Layer 6 of a small transformer language model trained on English Wikipedia (14 layers, counted from 0, width 128). Numbers have three digits each and are written without spaces.
A neuron adds its activation times its output weights to the MLP's output. To switch it off is to set its activation to zero at one token and run the rest of the model.
A neuron's activation on a vector x is SiLU(gate . x) times (in . x), where the dot is the dot product.

Input weights of the MLP neurons that the questions are about. A number n stands for (n - 500) times 0.00055.
n38 gate: 608291363678366496316530328713455568348545554617286486624518781301504465518558518621424500371464388563478338460872667376640445818296464839616392270409509665559491326715782362564759518662526693588301363211612517185560644316376147712677461664572675282487335491527482601486406728612575450550513509549509625500342336364718396291292683711585396518630688561661159495651514518623409495429704
n50 gate: 513396583319647687340330566729575401558315429723699436407350432471303337257357627429567739606611402460677692469474214399702541256712201500509223566453687509586151464393306372590553280443431775434522386531308522711450259365277587693526805455737527318411254647567571426514312414357416752626294446727447611605559355892550483649342441300420522432500550552295504559523522343441545305433707
n64 gate: 726599461607500974510220726791724707427129314578607370411544673574313602470618152691402368515217367549656543344538421413391570475307328910554087466434691661376411217843664442450749727490505601567661607694377414544636397653620772384738682525593549398510470686461320534565692575397384362505190723480250690437421600584664183266446500655525352610431678567480597445530658524555758415457629
n207 gate: 755446465371688384877513654376491726433533679316424797398580527288603376831500704817397487598469393326777452710710545256590701505486688377513536685629666550464689335379536233414669394706638471491457655300666370606789464404335513350354443818473446402504482724351890588359437705545412518563325332527451562601581646269418409632473464427607500491671688504384673586869532286400446422559459
n211 gate: 414533451329570434339437621231471500435773603298386617488219596383677281301434617406746451602414268303751238594492566528405433887483566416549521342686640648467599533615392263755713374653484481443400402753401376382563731428483588585614452341599627549627618331355614508483508538219378268566389500693516430415384592404567290262450378386463376416644661580529533662534463685412479249540583
n260 gate: 308536650628746586520604611686547417453453594598438516299426453603578334544473484637422671554500390383481588672202665396642755326642504440613284539244379600698543438508520461429290423676489504323576608477477489423488351565228603639705370647696453469663496653248732473452504428308442587595700706551453699519370301528555447425670552448367394341386639347430643453392665660106429540621421
n264 gate: 684284767238575483429599636523340941437346661592408388275101581495217699358621477678225368248420638414812494385573355306628430494651586576442396880223586406162298500615360197722402755680266602426216779586437673420470431287730629670979601675558765552277418794401671805395506758488426401866633314661218804585308289547366133307337453677195529353720807539552261383764616635295791430490105
n353 gate: 569740587739382584135359374471510266456600623313348631444534206290342339307599380593574667495264577392672442456587728627743535600600441691520287753144771389510708402702370378455564617375295348214572714627194687636591406572858174500563404380451554730677676668371632659115456716574505306599737674387564677626600465435650681330385359475278203510599629866313481231354406442535425279474460
n38 in: 864462486366640458495522234772347387481612523635338690496435717438402472572556491356212389435672490565383295207459730537364690609462612657328542330415678495382294825481613593765416224532144395381477555616673699154538579300476318449754600505650314551519443603420421688703547709757643688396654575654276691624599685387699428183514700791481622500809465573393311793381481368600505452364429
n50 in: 568265460504704572523547553621410674464278723400446644751343514509427612677568491441486622455287590482636713690562564536518551702537668537468577572526509225486176713423219671403514518580662233794540123622564645549444786620389319540442340597427482139572398336340374580380668828527473885514395431310273468487376514238459452620518278621759359616436640691527276449112573695370413371384619
n64 in: 313419657644317617486344505653356538668461542434742395594565311721669315457673657458673458617295456406677417224573622338547596827420359500439462463468552779434505103458633658576733491349459693514205704319655509403505453454495577320713427548331762696458601556118514431576500448472477339694350770505289318518566099495472170785751443538706411262505482862369704562586377591233538405719349
n207 in: 639346500526348634745607602629716399655664613274340774587371390434557303665587632396349418418526378487450330721767483302360748280447500185530522402308739291250744513812623254601452286449668504321454427621652247629309626441451601389612682835543617535159562609627659564566617659713440452623335540582452388500601288443575529654421420367213400482365549415513517588425413305389553447454539
n211 in: 797380425496589492535601413244154414703543742275530452464391637448581559421657470517585462551593606263332625348558355517547387496427271435415364609504746500479415699453625449530360793326455544304369722517827529638557589488444322446269807440419665673289569577342395508715406629479584359273526594479576225563320427376728504707397612188462449591228488326334794466604637554569526712478371
n260 in: 572772378652628372434403387605475264559874099491428565569677224436547450631585656394487610572364229513236392789283295736629517327500598622385564647414453469578273581649228597474271492546603631353484264602679417340478538438513309634348467539504381665458600483474694696617457656479731779560795483487462708601453396590604360452392669596496603439436440446440525314704371259483457491665539
n264 in: 532554289246286601560790668389452495686682703623484555373474624172420780203687435585372197138745545361759317212317489325570789424689334784607602964320334588549135921463641723299191595709278315337479410532511386273582661615719557584590589310714634548356615736543415652473468549634210478473634646484366750148446228711717232571117353429553581233597495469468331332418478662505527255509511
n353 in: 661414513522179678477674719606509536260265594652442473852584626627460518605406391678522695322473793469638421487687460602617423211807438541442482518633433637450392758464161668590682390627707558347457685336625353407399638496463569390443286373710282682203568491774513255550411382375496567477683581398473584557293368527274405609446273701625500450379408326406310238523756456723383414760590

Output weights of the MLP neurons that the questions are about. A number n stands for (n - 500) times 0.00063.
n38: 619455271611543388490936664325524540362809412547402529426579477067443484308548632306534557380608510386629324776279483596607254439429348179618381691330482408636372624625452594386429359395246724554290427514539550637563488259464548521553488396332550504567493552582562623511492566521699455420427336464418749452348460565312189433472457422481397682232500596504468522537317496358446520312585
n50: 615662093410267645602488392406259569521666660542309500324546403655447569317576324496395327289466642454262366367523500592646404707560537735574549546594562274449621478643504336475484588430518405504681551655431425389309777403614536617239442480343569508769519729500266392382325600575827404385615271229439542576553701788346574412519434311435381513646393469448489343545358411227551668477492
n64: 475488570259439595504290641407543688635774457220775523289335600622568547496587844699371614599156600436590805511465541514473373470456441489565647335784439582535368248324773321593266446316583901570684696549436426584555417308597527545818475674451545413413511504377566615566566302474334440443367403466382489481228479529547668291595473794473379483591506660472538375673555572500682674486350
n207: 602262389645572418537517567590500655394710464640438417716404481226418627694662311738440401401295400581488418532432628611467541274559490579315409563121557458507336516515464608440482403196541582496459458552486462574742488414605653562624466405709461294512454440589539722572565492538388781530391497671398366387493295490571444434331593437732535230323505309537437547611692366321346625454257
n211: 365544536591581478434286488467663667385361173538727656486752467319669613579619492462375611565287395334449437462165333583268438694511483497411504414392364526457693648547504428526677553489691580616717566572244511745317587602397600577445474651354507413572359551609421543543609432503629652496454578286497497602620393557394504410628370551402662596481640447428593667848525416350660619454352
n260: 592819522500490301550527575450519537611580451430351520477641532444563455565631507497461510404675403550538711421686444586555698543601426515507346618437617586634440575569244649365615394604831352500436289454473241782348631475333421383468539614420394673536387324469478566700518467549558493394301451384497603480563559558366572687536571538600633743631521426638526442620169500600320544659614
n264: 492608639765652315653978619490434335394936640702482418179537628091473405561386356460349570524578461438575343384683575534443423331500539510516480467475396339542597583330534580453362669455319712394444416392551401474515548365594587603371642599493609408359412492719652573628600416393456600343296496665650533378569586274570271527675735634370438455436938608653558440093470546346464409347722
n353: 532392551590729288560696564490603496599489572523500464825350429685331480269408415633444568398437238429628445546410564412518593588336624667511572535457479204540511480398595376511670593529435553553423300503383592340426430306529467575538294390812518367488341121504500448554727542700632630526540441424249567583437404422517295750606604448384708551361527363607598605149300552355576514453470

Each question names a token from some text and the token that comes next. It shows the vector x that enters the MLP there. A number n stands for (n - 500) times 0.0067.

Then comes g, the gradient of the next token's log-probability with respect to the MLP's output, scaled to length 1. A neuron's effect is roughly proportional to its activation times (output weights . g). A number n stands for (n - 500) times 0.00076.

" c", then "ard"
x: 539512364451585438380718506429416528363568487395472386522470493387381497392537590505614427583656490369483519433530476587461583472379347667517339507625531549540416509503416558551377423488443511537551526580598436311592555485523552529482514488497456496406544533387557525561485637475385599330575463414515631633335444522579549420358391528512529624447499519581337550627493457456693761460696
g: 429443412442710476541489496499412497497558601538533532542525710649407469424716558516344314521544447401523670523512531518765465743566357546752623508437433503604508627458215425273492432639626513518318410452520465523602651422404479591652595379604300507644109647440396566722487802536558315429469581691636611771510517435573490480366468688419369540381549484571527688337520418400514424473552
Switching off which neuron hurts the next token most? n38

"it", then "ual"
x: 552427660337506519507516477543416404533555368610490507359512527374599512578504395507470661489477485582312437636571400493436535392544672493605231483479531447527369533579363476512353448491599427564562474645521380361400536623473347473399583578558471509487436464416577439685652457473512717273679523462479709577380528557459728455422552507542636587587510362592580388644621412484713601538557
g: 583505448437283400417516271410312651644435392721509596524511577542517422527484775594702654392610485614550474514561516636486467433358517394276352647466822538598440526413530620513584384483658541428399479506430501411322501687224550494509416277555546661325476315451273530540461379522359487471460447655391626422381557715546616416690579412456546653360532630445221335701520449691628512476479
Switching off which neuron hurts the next token most? n260

" and", then " cre"
x: 646590356501636463424492557455559309575671562584595539654546445375457527459445519532503343580398468466516408460507541485461562587508521420608467574403481570500477497563483437439635389510479602342435523482397438473623441426536458496507541587408499692435502530369337567670417523483510309494588429415621578439458472631730520412504483667565346603580514472392403464516331681515592625533544
g: 485566559498425465484489737512568581378481497555304575534589653461601391468553705385597466368576657543436564444364524360512462664487667371459361307357546485348598433854563641503249453464327496460348600318467358383454498703437491312439566476366596447743331596634503415502503785615720641637301425376590568446561549634687517412717469502461417415701491494546611439408479502690730422451658
Switching off which neuron hurts the next token most? n353

"z", then "ah"
x: 657426291576412389376541409645565476635535379630492396445459470457355537562490352401516615596601561431426609576590507369568675546402549609658485426628546502552410542475566607514446481474490497675436427448285423450504420407561413457610703424365541497494458564627430713609480381479517596413503559696556601533509359656444637432373650515388559438436447456740659627517447463610712618461515
g: 348345423542432393556545568612539573375504464404726376590480564613436438414491696521466600580618577523770341423305560684494762607447405379455472485476376471359563527432331397518551520500426529480545299541448366445580568609470691435501655367615561483664491443534388586437525592192757354804379375471379351438644328643570533406657456641765543562476474518496493598418544653713729628482239
Switching off which neuron hurts the next token most? n50

"ief", then " ra"
x: 601623531546449627539532456533587543524599533228543427464437420355570418455613445312545519555481499444518541567298625604414593600514596495714605616655423442496693464539464389562482596475349484337471352564422568675494444482534336474509507543419207522410572468595472449354563666557511298535449393503592422490387638530663767496463448650422365472563506559539453365389534463527544548501449
g: 289701415459532504430524479464407590633569334535724702460367596501741563489449485545521348457490760694424566477547626667613437468610538531532523336470494402590423387607562404671487647519719469427194354375503616510287474656521632454556668434686471358372463379489511490569337612422561677482372341474430418398571604645615533437471265454701435643513439491483446806534322577387423443517170
Switching off which neuron hurts the next token most? n353

" and", then " children"
x: 544560304551561487488463443387475374608691437627575504652562429366525391424443585319516317621453475482628319447456555494482535577447512467564519464408474587562427491562518474453640396586462565423405559454409469443660470466433397473609544542528718579450532543455312586627538605418653323538520527427586468520416516556575660438515487630538404554370513515453454568501321658470577638514565
g: 266628296408320498429507559479631677207442488498717395617592564617537454589504654301418571549590602421595480223291508580322379428497331646399275503587550537519447448521769348500722532442734551427532465488449293318317549578422688543405537376547630470660420291613410587415495513486378546441391517649314559507418503412443462380594423486551316641353538689491634624550584650352420587416461
Switching off which neuron hurts the next token most? n211

" be", then " ne"
x: 418583470450487527552586570601470315510605352669477495595460472368412335382445511426395455445495534611518436395668625627571782391566417545481463545365528589489405478439553434505499569357417597441455410501548480410431540450495441426614696488699383423316413438534482643444393487418445463419544490598499509616640578550552545570549603513519621431500612421446676582428643503622619493480534
g: 660473550620568329488440471622403500409575432699581690481411592437587439879496494548565638455647433441314339589605556305621558323484330620559466620472497583658549554665409536569766421627614536450392475502502569614610335568498592481351467320561465650522508675357276555371557554569279531524673507419625388573449612315380212336316455634472519359655501552574400297398722590375328530450551
Switching off which neuron hurts the next token most? n50

"b", then "in"
x: 520621563569608507598561439561473504399532441566334595370501583448539525434533414598556495564610423402144609604353527420543506512744568398456420538538444533496521546697473581545441581702441513486533567536478457396548440632485432643389492560470382493406561399349443445599725641372524596427519480581512522405597324471853704394486720453403470573372453461467579474472286473418693293522532
g: 627582258510604410491606574317471377553558584389505477389576334450482623587442531284574386458521438324536375570613605508642442311492640493540696381608581430669382506431419472544411562711505509576453397543206311559401561507436559542415665676272310548475401320686320518370337577328393481340755541498534353409543412403417519606389564699556467448685543394620737385429517604464282797609529
Switching off which neuron hurts the next token most? n260

"'s", then " R"
x: 484545324584445440578501621405519587548684564453400530734553528437400329371605542643482632511505450458554420503745372493508509501468503546713414462558533528488524453552471494522504576541402456657614393372541482491323553678619544498502395447325378363440467503484468625461554609485409409524454415523559485475351401685637617439516409455546512635516415433463400565487535645465368501528473
g: 444299665731490442530477472612555567428433544431458721486638379565368335427421415646493614648407381364529394256523644483527415580435537682503500480586329700375539280451483372450478389415443505652549487553599552329371625461523701402441424467645679554589586673299728350317288662553602568489595324552476545678558475356508305391575464549524502267610509697466260595493751589456639696514390
Switching off which neuron hurts the next token most? n38

" she", then " beg"
x: 643657439553453489428613626523541594564593449485433458556594622395438496537371507529396437520474625570272487553602602528358708601505529550417663489518514609480399549420582470408423473546499599481463363472552533592599533476409617414560519555449491427278494487511624449494476558458449475523242412618558360561719468619392475519447547664562511641410514399700541579412604551333373468491427
g: 522467608643524483612425373358584378567559575629312483435424456514601590434557340580597536681459619494270574459326365428319314504734365413317435556323348485417362609585651566673332270330160530481566608581375524600517386427508572328507491561495526502662502713701552614554428637738542537478452434658557532509517378468467456350394393406654475364403487691777559360528724540418475428586716
Switching off which neuron hurts the next token most? n207

"o", then "em"
x: 545521423477638271505630451506379484523467501468453600469616644473292391455614465497321623587562563337431557534450488466616485332585550575509549444615636440468627493526587491505492377390663411466418447308646644723411512473483517483372541633418554607612588370633390476492494373461546593510392326597543466533580374479638499656561515492444288584464405656567575246483426538476586454516462
g: 496456505693479540432604490289302498464520683384510600736518518394608544387458371568625728476536534506527375493543268576553537403487506663574640318422663458547528445335420808619686415560639471364590490593565651509481414747486667639777481568520686429692430537580518502639728581725470662537596424614564665368383393510358573458393697389421654420367425380270372613574437437588312487467420
Switching off which neuron hurts the next token most? n207

"R", then " as"
x: 672424461359806418439668556308445435472483502595373425493584375536606515431459476642475455464468333448512486513510300485471415591408537456469478467672438490515608482423383618526729492397703422312464525502431609444577557424666604595399486504394172476492573394564216590563426452426578681477498438534541463421477456495574549449491647373669514553443453511397730555469384468460564487470496
g: 499605541507518399472468772487322599659661321452488420499450479473502431683562343461446352607487668491522374352528422338437558518543612613692409633541308467652446558375545688450305630319655422457785460521482447653517334556545581703355609633454613228561264551412464440380374374422260549483577686619486289531539357398508486548602392664560622352721566361517563440475523564355257625571643
Switching off which neuron hurts the next token most? n264

"iment", then "al"
x: 639503485566425625438549625485520613564507426674549301346505563338489614601494417533534394598493552598572528521496405520338725470604551679599484438571472450623420460688330542478635458632463462522524465573417493477663385573602555443399596633587256466507627459680561542546542531452592498446472541221484479375518518547642542507265517544494488612394643401524539319454424442544644453529544
g: 357303573473637523532508547536486708317432397583369500592195662596296386548418617523475518679655600659590406665416467472334506367526456440336606597407710637420682687681751491618742219471621586364409616387510497387554518616411673588474584514469350466570586329537288567426546567576514368452474445427836373511435474398557443598429494430704642521376568562412419347331529494518475621419424
Switching off which neuron hurts the next token most? n64

" plant", then "ation"
x: 572573467419579681485676556273456591531580456607436489459507385342463551583541511612499504387583586563597514478511487519450759554461519520619423499612496429561362467474334357482523472614597453457580413608688467603562594321475504399485544542647610499304537448719537350387432515504652713386511592387470505319606594497547515500455541511559506576438570506647502466449570635433430476498564
g: 851506449384468422492526244496438410432390416717499434535423399455410561493550495583621662463568584507465603670498471311508571273345455524494416490462872453682360319526399485424741592510478562401408435535418651509436623577218418343441449376718419674316368330290330513433735405395336572448551489557486635349524468498502468553302568522485423607247499529366374415492637370429404376455444
Switching off which neuron hurts the next token most? n207